Layer 5 of a small transformer language model trained on English Wikipedia (9 layers, counted from 0, width 128).
A neuron's activation on a vector x is GELU(weights . x), where the dot is the dot product.
The model reads these tokens: " at" " low" " t" "ide" "." " E" "ff" "orts" " to" " s" "ave" " the" " ele" "ph" "ant" " were" " in" " v" "ain" " and" " eventually" ","

The vector x that enters this layer's MLP at each token. A number n stands for (n - 500) times 0.0059.
0 " at": 461,527,478,447,486,512,561,521,100,429,524,460,557,492,677,439,480,514,487,533,569,574,357,451,298,509,460,536,434,381,368,572,409,483,495,380,498,635,605,452,586,605,378,517,567,559,483,548,342,500,626,578,506,450,463,507,404,577,512,503,458,505,514,416,565,573,570,521,644,387,424,510,506,513,458,527,527,612,452,561,422,517,520,510,463,555,531,652,539,572,548,534,381,525,533,669,539,628,509,395,471,437,570,426,395,626,461,313,574,453,624,468,432,601,677,719,296,505,475,567,652,331,400,644,410,552,519,788
1 " low": 458,375,480,580,524,526,513,487,154,603,564,529,718,365,630,536,453,467,569,486,444,383,434,425,386,567,606,515,566,439,421,403,380,451,546,364,639,685,551,433,643,568,402,356,579,520,487,562,336,529,629,570,587,364,505,539,342,545,477,543,404,724,537,346,484,568,509,489,582,530,434,556,379,337,373,562,481,595,514,594,598,549,386,527,462,431,549,479,528,545,517,558,352,500,585,645,600,614,479,430,381,485,506,486,478,677,446,428,593,515,687,456,428,710,458,719,419,525,436,512,455,476,358,597,359,451,611,587
2 " t": 510,419,575,573,571,583,476,419,177,634,485,430,535,419,535,525,577,557,481,427,552,572,347,404,471,479,567,518,402,407,416,464,400,479,406,478,518,625,569,451,617,397,401,455,565,484,532,440,398,513,598,600,442,323,462,496,395,539,450,516,557,575,586,420,555,511,493,435,606,461,419,559,472,504,303,732,376,657,492,533,556,608,487,497,503,455,615,648,471,595,480,470,439,385,612,677,597,559,405,499,420,474,473,384,371,570,505,394,562,387,672,532,508,821,516,825,333,537,490,622,547,548,433,564,326,446,561,676
3 "ide": 486,376,488,518,568,445,569,535,168,638,650,550,597,490,723,495,497,518,556,468,382,402,450,534,466,504,446,511,562,464,451,512,454,470,529,443,613,621,602,390,387,504,382,454,565,499,483,567,388,493,574,537,530,455,478,522,510,611,448,473,449,591,553,397,655,636,392,610,612,543,525,533,529,484,72,550,331,608,506,636,488,487,467,540,410,386,434,625,479,465,639,428,431,470,562,765,616,658,554,373,414,488,411,460,379,684,479,430,500,480,613,444,506,643,520,786,387,436,523,429,492,668,352,584,323,395,439,628
4 ".": 502,529,464,474,497,526,607,467,93,451,522,433,487,481,645,412,517,550,466,486,530,601,398,478,359,546,408,579,411,429,453,600,411,552,443,446,528,635,617,452,571,580,374,466,554,513,487,503,297,519,554,586,502,413,464,515,419,583,508,513,447,425,464,355,566,609,544,525,600,398,433,463,515,580,435,479,489,595,514,593,459,477,544,522,528,590,477,600,542,575,594,530,328,526,452,686,525,592,497,407,450,417,556,499,423,698,600,293,521,509,630,490,445,616,688,647,293,550,535,623,626,323,400,574,427,571,458,724
5 " E": 614,453,496,515,552,456,603,503,127,503,504,458,573,449,626,493,544,566,429,285,505,531,516,563,470,554,492,465,433,529,430,476,294,501,405,423,561,623,656,447,455,666,437,550,626,532,536,418,324,375,561,495,563,372,530,483,389,701,526,629,526,452,556,369,450,683,598,362,569,393,404,551,408,647,372,620,637,521,500,527,484,491,514,542,398,570,466,624,594,583,576,499,379,442,486,575,545,573,499,356,557,482,583,493,373,532,531,398,549,512,656,540,571,608,397,675,300,459,566,585,569,314,395,442,428,555,461,604
6 "ff": 500,426,583,579,645,601,670,653,218,447,470,428,714,495,691,300,440,492,524,509,501,478,550,320,480,401,569,604,482,391,527,547,506,509,523,519,492,637,613,537,594,681,524,392,609,491,459,547,385,490,544,512,530,523,540,400,440,720,518,443,624,592,559,394,295,598,419,541,463,535,394,433,331,593,173,570,546,479,545,485,537,466,542,467,523,574,440,426,488,593,531,477,376,464,493,500,463,487,577,391,361,358,443,490,400,742,425,400,572,578,715,629,476,551,457,773,479,277,533,502,329,513,395,544,552,522,487,517
7 "orts": 509,507,491,587,522,518,618,487,234,532,479,617,626,569,682,481,462,616,365,387,478,459,497,489,628,523,565,558,534,505,573,540,497,448,476,505,464,635,603,453,430,562,430,592,499,458,436,544,465,546,602,502,411,349,525,413,412,780,531,503,562,454,544,465,349,468,545,640,589,495,518,379,475,474,181,616,489,603,412,493,534,535,522,541,510,583,456,305,455,425,548,672,307,453,540,542,631,431,576,416,428,500,574,405,230,885,567,303,432,524,608,626,387,733,504,680,343,381,381,554,609,578,356,443,461,522,436,316
8 " to": 446,531,607,585,498,414,596,504,67,468,477,468,557,547,496,593,460,803,507,431,540,587,540,444,539,493,450,562,513,420,500,509,537,482,475,450,535,577,642,445,541,500,541,516,543,511,413,488,359,498,587,462,445,505,483,532,469,748,553,414,622,458,466,385,489,479,509,566,420,402,422,439,565,404,604,557,568,561,506,430,522,616,448,391,510,511,559,530,567,447,480,591,360,413,589,450,705,454,512,507,497,552,609,465,455,784,555,412,356,485,530,526,546,697,382,703,375,454,470,469,545,470,412,452,383,488,509,461
9 " s": 435,468,642,534,512,416,580,458,241,630,548,463,349,469,545,639,481,585,453,370,630,487,495,392,543,618,440,588,557,445,565,336,442,561,419,343,551,690,626,496,712,606,406,425,605,534,367,541,493,537,512,574,446,378,496,551,518,624,594,485,569,692,562,370,348,348,528,360,592,392,469,394,469,541,330,559,597,592,518,570,461,564,424,415,327,507,549,581,408,419,477,381,375,496,551,545,599,510,347,449,358,550,474,486,332,552,434,448,501,655,680,499,532,700,491,835,429,353,463,577,544,478,422,537,430,558,603,703
10 "ave": 364,468,582,604,509,298,562,587,176,545,610,554,599,498,708,540,495,640,561,427,423,466,474,521,507,541,542,499,670,352,563,463,484,487,416,416,653,616,718,396,526,578,490,464,681,536,483,602,456,435,634,544,505,507,439,446,497,668,437,532,592,605,541,438,404,517,413,556,447,419,438,512,525,467,354,527,415,499,586,539,588,514,544,482,435,485,507,583,527,474,594,328,397,486,425,624,544,636,366,510,334,503,424,517,300,746,619,388,383,582,596,533,394,655,671,741,362,441,391,388,524,498,411,490,429,407,363,527
11 " the": 475,573,453,481,510,504,594,513,61,443,497,438,501,484,644,454,505,501,482,481,547,553,459,473,309,505,428,572,426,404,437,642,441,489,428,444,480,607,601,464,619,578,464,505,492,465,477,474,330,531,601,555,500,470,457,496,432,617,464,495,382,475,502,317,588,591,541,503,607,431,426,476,481,582,554,527,504,557,476,587,476,492,550,519,485,548,471,631,493,575,588,556,404,496,485,747,544,568,508,390,466,470,490,479,397,682,545,319,547,506,614,526,442,624,740,659,353,536,490,614,606,374,357,585,405,583,472,771
12 " ele": 531,472,676,504,636,481,437,480,184,704,565,552,535,573,741,507,549,517,502,198,587,466,530,538,411,499,427,630,483,522,436,559,515,403,465,453,491,649,656,595,309,657,481,435,462,372,522,420,388,451,556,439,657,427,510,357,460,496,388,587,487,616,532,287,464,670,591,479,619,398,436,514,577,476,427,603,476,570,398,604,445,547,538,473,387,406,461,490,392,450,538,450,392,541,582,841,598,561,484,503,431,465,493,490,575,563,575,522,457,355,630,418,538,590,387,779,412,394,492,592,494,556,392,379,467,566,614,376
13 "ph": 433,452,624,590,551,615,699,544,276,473,460,598,676,538,644,302,554,417,498,367,648,524,420,382,581,571,535,518,661,441,454,564,570,319,504,701,447,494,595,414,382,490,431,464,587,421,381,515,552,454,519,330,393,287,462,336,511,441,415,498,420,583,646,397,558,510,446,492,552,543,413,458,551,619,333,614,405,527,422,636,505,617,539,485,604,598,417,589,381,602,556,452,469,502,426,660,613,479,625,354,525,492,399,546,231,808,420,527,616,415,626,382,424,552,382,759,447,453,532,652,329,676,471,459,525,507,540,529
14 "ant": 475,467,511,374,583,463,587,528,203,599,582,515,589,509,603,374,520,386,414,439,588,485,502,540,446,432,439,487,638,424,355,535,521,285,475,525,445,630,468,500,423,412,282,468,513,556,534,414,524,374,533,535,439,253,472,420,608,669,538,601,429,532,594,383,631,558,526,657,686,569,518,552,526,421,205,727,468,426,484,552,486,419,492,490,558,469,389,433,539,488,542,391,490,456,487,683,733,608,560,526,448,568,534,515,529,807,517,558,533,425,514,474,429,699,372,695,351,535,484,506,541,687,344,519,458,512,473,667
15 " were": 499,485,438,495,605,547,509,468,87,526,585,414,582,429,662,548,463,578,456,387,535,473,530,503,497,557,460,501,585,516,380,571,543,474,526,463,468,584,480,414,407,549,345,556,547,396,554,608,373,371,572,433,436,223,455,524,487,662,433,450,473,476,531,450,509,595,634,495,618,479,454,610,531,466,519,611,479,634,441,496,487,525,531,345,484,543,492,321,480,499,392,543,427,547,606,632,613,630,520,587,392,519,548,604,571,693,428,507,415,437,628,414,470,566,321,611,396,623,611,661,616,573,280,427,442,448,602,712
16 " in": 540,546,517,637,485,443,485,515,36,435,559,533,608,440,581,564,486,471,485,362,525,592,480,499,408,536,463,571,476,467,423,510,499,513,564,533,622,646,532,423,556,732,462,448,696,555,475,547,399,492,528,428,605,489,469,486,482,734,422,490,496,480,487,326,397,536,427,352,569,412,481,534,497,590,516,510,532,553,484,499,451,604,468,462,488,595,490,606,496,470,461,523,373,453,515,456,591,505,509,401,396,494,445,378,511,694,414,585,573,521,604,525,497,585,513,694,361,507,422,536,734,611,415,484,487,442,413,613
17 " v": 468,474,534,572,558,520,439,434,218,565,610,482,527,496,540,491,546,503,476,369,588,533,456,403,406,516,366,499,387,424,439,534,326,575,466,482,597,662,680,573,546,563,509,474,711,506,484,536,308,449,548,546,444,486,490,543,545,569,532,420,541,642,601,157,531,489,544,342,547,530,438,507,503,565,265,726,526,420,516,419,448,478,524,494,415,437,451,507,489,601,438,447,363,587,500,511,612,504,503,427,288,519,532,550,479,541,629,553,539,500,727,597,495,695,388,798,393,449,377,520,511,551,272,550,485,516,703,529
18 "ain": 394,438,346,469,593,569,605,668,360,586,535,536,839,450,553,350,514,461,512,339,559,395,523,347,604,520,392,460,691,373,318,463,510,565,632,439,645,688,554,442,434,586,507,416,558,603,518,453,499,467,602,490,675,254,539,552,474,464,580,519,374,456,650,460,495,603,444,518,542,407,442,527,494,376,263,576,581,552,529,648,414,554,483,550,574,583,368,409,455,497,534,448,314,487,463,461,668,677,477,447,425,515,448,569,333,624,506,392,445,626,597,552,524,629,399,852,310,398,324,598,446,664,349,514,465,468,329,531
19 " and": 491,464,434,439,476,466,474,563,49,448,559,428,639,529,646,546,515,626,436,404,556,457,541,467,564,547,496,559,512,539,598,416,373,625,482,364,591,636,510,514,456,463,405,540,538,516,473,535,484,460,616,527,516,319,546,456,461,521,575,576,458,439,515,396,520,457,511,543,543,497,397,517,626,565,460,651,455,589,450,530,414,519,446,414,668,545,534,387,531,427,469,708,364,515,403,476,525,505,617,441,452,446,542,641,430,691,505,383,383,512,533,427,491,678,371,639,379,569,504,579,544,590,360,410,549,496,539,664
20 " eventually": 592,327,515,425,542,487,575,479,55,586,560,453,569,497,581,584,454,624,385,489,425,469,542,407,540,541,417,565,521,513,485,513,483,458,550,361,598,615,672,450,490,505,490,484,521,524,364,557,396,422,552,472,527,415,582,553,469,629,490,433,448,432,437,363,440,550,471,502,497,433,425,470,456,543,432,573,574,606,446,536,518,453,520,403,492,566,515,526,674,578,559,688,373,527,451,454,670,573,455,486,391,542,434,484,492,621,465,456,465,568,565,504,483,616,514,745,395,577,582,615,546,730,262,484,607,404,472,536
21 ",": 563,479,589,586,549,583,582,564,22,478,558,419,468,433,528,440,435,575,469,403,507,534,512,519,460,547,454,546,545,394,503,500,479,598,465,478,536,623,610,493,423,615,479,415,660,472,454,520,481,421,518,533,501,505,513,478,415,603,576,546,447,480,542,334,485,555,403,422,577,403,437,517,578,547,445,638,498,573,529,535,438,515,515,419,494,532,544,440,535,504,510,599,436,706,436,490,528,522,525,421,421,451,383,543,403,686,603,410,505,569,615,547,380,597,454,614,289,560,560,541,657,487,307,458,606,489,496,538

Each question shows the input weights of one neuron of the MLP. A number n stands for (n - 500) times 0.0018.

n113: 738,466,372,542,553,558,638,396,543,578,331,452,614,510,467,196,452,334,440,555,462,639,309,650,602,540,615,355,589,578,691,517,617,543,409,497,582,697,503,596,653,312,638,587,599,517,527,701,604,636,615,459,553,456,528,549,624,471,443,408,523,364,418,519,431,276,418,353,402,603,658,371,349,376,539,436,592,352,517,669,455,443,597,440,426,472,527,470,516,500,545,409,359,337,405,529,515,510,359,520,687,567,434,536,627,553,393,402,426,473,519,419,574,321,657,473,399,370,544,654,349,440,254,691,563,476,500,536
On which token does it fire most? 6 "ff"

n47: 471,421,510,424,589,560,495,255,511,591,641,569,572,455,509,520,519,434,454,458,547,495,600,498,586,373,509,565,529,540,306,387,668,438,603,439,424,388,384,469,644,518,465,540,359,381,474,460,495,542,556,500,512,612,522,490,557,430,664,488,331,450,563,560,558,475,548,384,542,630,394,444,600,503,568,480,404,570,479,411,488,379,473,389,403,478,451,484,552,621,425,490,614,486,549,647,517,588,513,492,585,488,400,580,543,434,642,594,562,301,515,467,488,602,426,426,594,529,475,629,658,483,477,446,294,508,537,459
On which three tokens does it fire most, strongest first? 15 " were", 12 " ele", 14 "ant"

n84: 521,519,395,323,272,614,366,626,403,465,529,306,525,591,553,462,424,630,338,493,527,342,415,500,540,697,535,482,609,350,433,636,524,507,313,317,263,560,626,791,507,400,460,416,478,246,256,466,530,557,565,436,454,521,588,564,580,612,520,513,431,514,527,614,593,629,611,511,404,376,311,592,619,579,517,477,696,510,660,420,522,572,431,454,277,464,668,630,682,414,361,500,624,397,612,507,593,535,528,638,659,516,313,524,320,380,490,464,768,452,393,602,392,354,620,447,466,731,648,360,526,609,449,538,531,489,547,472
On which token does it fire most? 20 " eventually"

n32: 462,529,442,699,685,315,574,510,616,621,273,611,538,444,454,366,441,318,237,424,445,375,442,478,598,586,593,424,519,730,536,394,510,650,656,523,463,645,356,419,481,741,628,480,475,403,643,477,523,549,352,441,481,548,673,374,482,533,650,228,626,589,610,666,493,566,484,479,390,542,510,400,459,637,543,383,440,359,347,440,410,648,667,526,550,350,558,657,398,446,347,527,448,536,612,432,305,503,232,666,447,500,395,543,533,503,560,439,742,556,555,567,454,487,315,546,409,406,615,486,574,477,593,569,497,704,411,500
On which token does it fire most, and how strongly? 6 "ff", at about 0.98

n142: 481,498,524,507,561,484,468,482,370,563,297,537,505,656,561,628,552,485,517,553,463,588,572,498,361,369,448,384,396,645,463,495,541,640,561,659,469,474,584,347,422,746,625,313,502,574,472,388,475,509,356,607,426,611,514,599,525,414,560,569,562,535,505,532,443,485,407,588,433,522,500,588,422,380,571,470,562,341,516,500,465,542,625,377,424,500,500,542,301,467,523,447,513,511,476,557,589,427,605,479,443,329,575,630,495,544,417,583,475,448,453,564,407,421,486,427,495,594,449,331,443,468,628,680,536,439,540,521
Its two highest activations, in order, are on tokens 6 "ff", 16 " in"

n193: 425,475,521,596,546,553,463,507,631,662,666,545,515,455,485,579,511,491,484,569,507,498,562,438,549,520,554,552,642,474,713,495,476,549,538,453,519,438,377,429,521,369,606,560,515,361,438,469,458,540,471,442,616,478,676,569,417,493,516,323,400,555,474,502,493,598,345,570,463,477,406,579,350,455,581,470,384,599,561,409,453,470,488,505,488,399,596,559,578,355,581,514,401,451,417,551,527,532,376,505,380,451,588,426,569,509,459,505,436,448,561,658,422,670,469,416,546,363,569,482,384,551,618,483,417,607,521,371
On which token does it fire most? 1 " low"

n175: 555,459,432,538,541,602,480,397,594,415,456,455,631,336,523,491,475,404,617,507,511,601,470,576,433,624,640,474,513,459,729,381,484,551,398,416,557,415,452,468,511,574,334,507,582,524,568,455,493,527,477,428,557,519,537,339,533,489,447,471,509,532,589,493,512,514,518,417,484,410,538,441,638,531,641,342,399,381,590,446,447,370,550,502,509,511,535,504,520,624,484,439,422,707,404,509,567,575,486,533,432,483,528,370,491,393,425,502,440,479,609,482,450,505,468,464,569,557,470,560,595,454,500,540,636,455,583,449
On which token does it fire most? 21 ","

n224: 573,557,433,584,576,540,433,406,514,320,473,463,454,384,380,525,362,485,509,544,537,481,404,685,639,516,335,644,451,446,466,510,494,746,427,531,602,582,335,545,424,450,537,393,541,585,447,327,454,570,324,533,549,411,708,336,471,336,642,534,439,535,570,609,369,497,524,543,488,542,392,384,539,597,570,348,675,408,436,523,418,509,537,634,447,606,347,687,585,583,446,453,640,610,755,503,449,585,523,497,587,547,397,699,620,322,619,552,547,447,519,282,591,437,333,677,465,475,592,407,616,678,347,389,423,585,331,349
On which token does it fire most? 18 "ain"

n190: 303,704,579,689,520,352,593,550,466,532,615,666,553,520,398,348,423,439,527,432,577,587,411,441,355,568,712,350,477,479,594,687,383,729,366,635,643,439,189,342,411,576,656,592,513,578,545,428,480,535,653,529,467,504,533,637,550,366,584,490,686,616,345,589,542,414,338,341,436,573,660,590,348,366,538,652,524,530,404,403,462,453,298,540,442,467,340,544,394,580,514,665,503,190,361,460,441,472,489,696,343,539,616,304,483,431,534,733,425,490,638,486,565,682,554,395,456,437,458,486,510,443,587,273,577,336,616,619
Its two highest activations, in order, are on tokens 16 " in", 17 " v"

n66: 544,520,382,510,245,445,439,500,500,529,371,521,406,531,591,694,428,411,408,798,459,383,652,443,380,605,510,595,579,423,565,647,665,597,514,383,323,609,409,532,450,669,566,587,461,438,497,294,507,600,358,448,629,442,288,584,538,608,521,582,615,277,444,551,454,430,618,324,370,429,627,534,623,544,535,335,500,591,373,274,647,442,389,588,524,520,594,350,462,405,343,570,680,751,444,613,613,504,641,395,459,631,457,514,405,490,430,778,521,582,411,672,576,780,373,497,555,194,504,408,327,371,569,511,318,376,476,440
On which three tokens does it fire most, strongest first? 8 " to", 7 "orts", 9 " s"

n244: 428,509,447,512,608,588,387,564,422,579,554,531,549,609,529,438,513,528,495,547,514,464,523,358,458,510,518,592,533,557,636,480,493,436,581,310,512,470,426,410,534,369,462,529,202,443,627,419,465,595,536,410,516,458,487,479,493,450,484,523,483,514,510,629,456,521,339,575,372,491,448,456,561,659,368,530,440,401,587,474,531,488,546,435,529,450,537,530,507,526,622,369,573,466,592,561,548,540,498,421,566,665,488,514,617,459,467,590,484,375,538,445,540,343,511,474,533,470,652,548,551,584,654,517,444,570,505,684
Its two highest activations, in order, are on tokens 3 "ide", 14 "ant"

n207: 465,560,494,451,653,315,683,510,467,517,403,516,290,549,540,420,645,461,461,493,422,321,666,321,484,497,534,573,526,513,229,558,627,592,616,513,635,264,413,534,545,290,385,649,500,410,525,297,407,571,385,507,271,362,662,560,515,367,608,591,490,311,684,587,439,586,619,479,484,481,497,571,617,654,530,347,460,426,578,388,398,703,548,439,431,500,514,506,662,473,320,417,582,449,584,575,472,751,514,462,564,478,483,644,513,470,430,513,690,481,601,363,602,686,636,491,497,364,429,419,390,506,587,750,392,725,329,378
On which three tokens does it fire most, strongest first? 18 "ain", 14 "ant", 13 "ph"

n229: 374,570,333,627,515,623,585,503,497,375,688,525,467,572,641,344,365,382,605,459,543,449,366,488,416,431,494,707,488,617,593,487,633,549,405,488,490,451,408,548,500,473,431,469,649,280,562,563,659,629,500,593,451,687,363,541,549,453,714,660,500,553,538,427,596,437,415,540,497,476,516,417,516,423,506,695,580,320,456,583,450,386,457,512,541,603,307,592,390,494,437,563,453,545,512,293,314,533,513,408,749,408,406,471,282,523,478,454,600,580,366,544,663,642,506,477,393,316,553,470,503,214,698,428,516,359,656,574
On which token does it fire most, and how strongly? 6 "ff", at about 1

n18: 536,479,563,553,577,623,586,457,538,387,552,466,464,599,325,570,460,696,542,483,530,463,502,454,447,516,545,525,432,496,540,431,517,547,474,453,504,405,535,580,546,473,558,472,534,579,466,433,492,562,377,386,410,622,474,493,378,574,502,377,513,571,323,460,656,593,544,438,487,452,466,508,509,573,589,460,480,559,356,502,441,515,441,481,440,488,404,451,485,691,533,394,442,606,524,502,545,489,540,462,537,463,536,404,513,542,459,529,457,604,442,391,552,383,520,470,691,517,354,576,439,426,549,504,535,459,597,480
On which token does it fire most? 8 " to"

n23: 558,527,460,448,585,509,460,391,488,422,401,388,560,621,559,461,348,347,611,450,563,573,458,575,361,678,575,488,334,433,372,483,497,343,525,497,441,503,430,520,513,523,503,564,461,497,500,600,465,528,455,649,497,578,283,653,369,444,266,459,364,475,483,551,556,708,640,623,470,519,273,503,523,512,639,514,567,530,494,503,508,532,476,704,478,303,606,647,588,433,550,594,577,488,599,535,545,509,391,517,595,531,568,433,531,540,492,392,640,409,434,422,492,531,639,523,571,470,674,585,581,362,487,701,429,598,550,664
Its two highest activations, in order, are on tokens 0 " at", 11 " the"

n185: 402,564,343,417,528,414,475,500,589,430,474,524,488,369,564,486,569,636,605,557,526,444,549,535,331,502,552,316,509,416,481,534,389,443,567,415,352,370,563,586,475,540,491,548,642,395,451,498,505,516,464,556,493,515,305,574,550,414,561,500,392,533,567,699,631,533,484,518,411,525,550,565,619,472,608,500,483,532,559,448,397,607,669,458,417,535,639,456,514,469,440,541,408,450,511,460,441,644,525,585,416,491,569,668,426,426,476,382,417,520,549,582,490,553,449,515,399,446,519,659,556,535,484,371,505,405,448,612
On which token does it fire most, and how strongly? 15 " were", at about 1.3

n177: 597,576,510,406,492,595,549,343,579,472,621,445,492,415,490,412,673,291,568,540,513,578,312,554,453,346,380,447,458,505,550,557,439,473,527,610,414,425,524,592,518,615,647,386,572,445,512,524,567,409,500,486,577,719,517,572,614,481,469,552,497,521,524,469,522,463,577,646,573,574,544,495,481,416,417,380,565,446,417,660,545,572,732,606,511,584,448,553,508,444,468,377,392,428,387,276,449,299,503,472,551,450,394,473,569,614,370,534,621,565,461,377,484,519,480,534,361,490,640,463,505,549,582,593,400,575,442,668
On which token does it fire most? 13 "ph"

n99: 610,604,309,387,460,244,411,540,433,547,396,626,325,640,328,262,565,547,359,478,522,513,597,426,481,460,500,633,569,353,412,585,372,431,398,475,464,467,558,542,478,473,481,443,583,510,631,526,649,725,455,493,577,390,493,426,678,586,378,553,513,395,494,639,545,542,661,517,481,583,351,392,833,588,445,399,461,630,668,448,694,438,562,648,519,525,447,646,522,397,551,513,386,389,416,600,297,517,334,636,261,635,536,532,561,465,618,478,645,383,535,375,468,522,402,379,506,534,589,554,466,319,548,556,627,497,506,354
On which token does it fire most? 4 "."

n81: 506,437,538,497,327,544,593,394,632,581,448,367,491,509,355,509,520,465,576,646,459,488,585,364,482,456,483,459,488,633,314,373,578,460,365,562,500,578,328,475,361,297,610,506,692,578,534,494,351,572,314,484,573,353,529,584,484,392,586,612,531,449,500,578,418,695,526,630,612,526,621,471,292,417,352,376,439,378,487,653,531,444,660,538,413,457,484,508,587,488,371,292,568,742,523,612,608,581,397,538,699,430,657,394,358,612,386,506,479,435,527,684,452,503,343,667,475,450,621,443,474,594,452,488,617,487,473,451
Its two highest activations, in order, are on tokens 14 "ant", 18 "ain"

n202: 584,486,335,448,588,624,318,518,348,423,615,567,460,582,196,598,640,631,402,659,358,527,420,486,523,436,611,497,399,559,497,488,512,567,429,436,659,568,545,364,514,435,445,574,371,512,561,609,580,588,536,565,643,635,436,600,629,435,572,584,255,300,711,520,530,503,394,416,621,460,696,486,585,366,447,532,560,552,579,487,586,595,369,386,497,460,506,381,574,482,535,438,307,510,500,488,449,561,515,485,572,370,349,634,536,567,494,597,383,517,704,459,515,379,462,380,562,480,467,550,494,569,428,604,485,325,453,422
On which three tokens does it fire most, strongest first? 19 " and", 18 "ain", 20 " eventually"

n70: 678,449,548,562,538,339,574,820,526,538,413,520,472,510,488,611,323,529,497,335,487,591,514,468,624,483,385,573,565,640,490,592,527,568,307,480,608,636,470,313,506,367,500,453,593,476,506,510,603,506,676,486,361,580,262,493,676,500,448,682,237,616,490,526,527,447,419,353,581,320,624,477,476,299,490,392,409,555,468,612,388,461,384,668,457,369,607,506,550,396,430,347,503,507,224,490,604,348,465,337,298,475,595,577,754,436,676,671,592,513,605,396,662,453,404,405,491,633,645,511,361,416,519,576,588,271,510,375
On which token does it fire most? 12 " ele"

n83: 681,581,468,514,313,438,277,477,544,691,269,475,602,533,623,493,459,536,357,624,482,668,456,366,687,485,500,565,583,673,644,534,434,572,485,435,266,362,748,391,585,307,446,419,337,366,538,548,372,503,571,237,493,561,476,584,527,581,525,353,583,624,308,486,522,522,308,492,522,344,454,685,720,481,507,489,649,440,543,246,572,425,386,436,335,415,618,734,325,396,276,511,562,524,486,281,455,587,413,798,747,699,459,544,393,453,562,493,699,479,626,544,463,456,609,602,460,429,734,609,350,339,696,553,515,496,584,653
Its two highest activations, in order, are on tokens 9 " s", 8 " to"

n64: 505,563,419,389,264,527,510,522,549,481,432,397,449,500,413,487,512,510,495,430,451,582,534,352,474,419,476,470,365,508,551,548,505,715,432,564,402,505,463,433,611,632,497,609,384,619,554,497,356,582,627,470,470,527,517,547,552,505,428,459,508,620,537,462,622,599,500,445,748,450,343,389,484,713,547,413,603,495,615,671,444,543,528,659,432,500,457,502,549,318,471,594,363,577,522,426,421,587,649,369,547,424,479,445,505,545,547,508,521,525,387,600,404,557,498,478,584,378,406,580,462,469,434,662,428,611,342,529
On which token does it fire most? 11 " the"

n130: 604,529,531,439,500,560,359,467,595,422,592,461,333,520,456,510,479,724,585,399,558,528,379,565,510,505,465,417,432,450,473,579,488,446,428,532,520,666,510,454,660,510,510,535,369,559,544,502,543,507,644,657,579,549,487,378,351,510,546,444,556,411,443,457,530,594,512,403,602,615,505,591,572,442,582,488,460,596,386,439,433,577,344,553,396,378,392,575,589,452,455,453,520,457,600,544,606,528,528,583,328,553,452,488,649,403,599,510,404,509,478,440,468,552,408,557,525,635,531,621,293,452,563,398,467,355,451,401
On which three tokens does it fire most, strongest first? 12 " ele", 2 " t", 8 " to"

n156: 497,563,573,404,577,395,502,600,630,487,458,656,723,657,381,554,362,424,498,543,421,512,437,582,543,256,484,401,550,612,593,635,597,555,371,567,547,637,534,485,577,436,476,364,500,601,502,415,561,509,599,526,526,462,413,498,626,352,471,571,525,505,590,535,544,556,474,508,628,409,638,505,405,474,459,498,520,434,451,546,509,542,533,516,432,530,362,500,553,556,478,588,385,413,402,493,438,643,533,576,415,511,612,471,517,447,459,542,469,345,502,485,486,461,593,552,562,354,307,444,417,514,477,490,485,487,611,577
Its two highest activations, in order, are on tokens 18 "ain", 14 "ant"

n255: 663,603,500,459,468,548,415,493,522,352,538,558,314,478,396,443,457,494,434,441,558,391,433,521,440,532,375,511,427,548,491,387,456,520,474,545,304,365,507,491,500,461,437,419,490,495,549,619,313,602,460,391,498,463,514,586,490,489,642,496,581,476,502,437,596,621,549,507,502,403,484,509,570,581,568,463,444,557,660,466,496,419,568,487,469,479,421,482,465,496,487,507,580,426,440,530,621,502,568,436,622,615,466,478,458,536,395,604,608,494,483,603,421,608,561,472,581,581,566,495,553,534,533,505,551,557,370,580
On which token does it fire most, and how strongly? 11 " the", at about 0.6

n178: 406,647,301,553,474,556,378,390,306,427,540,526,466,517,599,507,394,431,572,566,435,381,453,506,395,503,372,722,438,523,631,476,584,421,540,549,737,385,265,592,728,630,668,576,454,268,656,450,500,565,574,633,448,660,276,390,382,370,605,334,497,649,483,452,568,550,506,328,500,320,476,578,407,465,517,602,595,432,418,485,332,510,616,490,381,497,500,625,470,527,513,613,572,329,281,396,402,704,766,642,550,581,462,413,403,427,540,613,651,544,421,457,457,650,677,491,503,545,496,641,642,442,609,390,350,309,662,473
On which token does it fire most? 11 " the"

n0: 510,588,445,559,338,580,491,382,597,434,310,478,359,484,473,436,488,447,537,576,410,413,220,442,528,622,417,424,385,510,472,559,341,533,694,488,390,434,516,425,558,376,381,490,556,477,672,656,685,550,448,396,629,325,335,440,506,497,266,457,415,462,484,567,532,421,442,533,351,534,461,546,687,712,337,662,722,429,469,497,420,580,638,549,389,460,599,628,554,555,249,398,494,638,503,463,394,536,266,546,439,524,399,331,580,543,440,454,484,619,816,506,595,503,503,685,558,352,660,500,392,478,580,589,516,586,604,561
On which token does it fire most? 2 " t"

n213: 488,584,487,523,453,645,470,371,585,547,422,398,438,521,511,594,516,466,532,494,445,456,496,356,468,573,573,577,388,508,469,372,580,410,531,500,423,614,535,464,536,399,510,500,543,522,606,457,481,507,508,420,523,468,496,377,527,547,504,567,446,498,520,521,565,619,611,426,536,579,472,521,544,463,629,630,498,462,416,457,524,576,474,387,490,423,474,505,426,573,461,553,444,568,482,536,459,524,470,585,527,600,552,471,568,498,453,562,446,423,561,574,444,518,534,477,403,532,461,537,519,354,462,458,562,520,490,322
On which token does it fire most, and how strongly? 12 " ele", at about 0.93

n205: 471,487,450,521,519,515,531,502,493,440,496,494,541,528,517,554,441,510,396,476,426,518,442,523,496,547,454,603,469,510,547,482,421,671,573,405,508,442,530,553,494,525,643,441,427,584,541,470,681,485,444,546,527,479,775,510,322,419,564,481,484,478,444,553,484,510,412,452,471,504,510,442,533,544,415,459,540,513,373,480,419,585,534,444,449,487,451,534,524,526,563,667,586,597,412,430,419,521,436,467,483,528,461,442,496,514,476,379,617,560,556,496,494,526,507,381,498,556,562,542,533,467,470,623,462,576,541,554
On which token does it fire most? 21 ","

n117: 529,404,521,330,452,561,479,437,582,384,585,697,503,580,441,475,417,549,467,525,535,356,291,604,374,399,727,506,546,506,481,443,453,494,698,505,542,439,391,662,527,603,541,506,593,514,448,377,576,500,494,506,640,419,409,617,353,628,530,614,386,422,517,487,455,558,691,482,399,390,618,546,400,450,405,440,469,403,348,404,581,538,468,449,339,615,627,586,572,545,539,550,582,573,390,356,508,471,598,506,559,547,625,497,408,315,542,559,519,395,478,520,259,433,588,539,380,411,665,447,619,570,469,457,421,532,415,460
On which token does it fire most? 5 " E"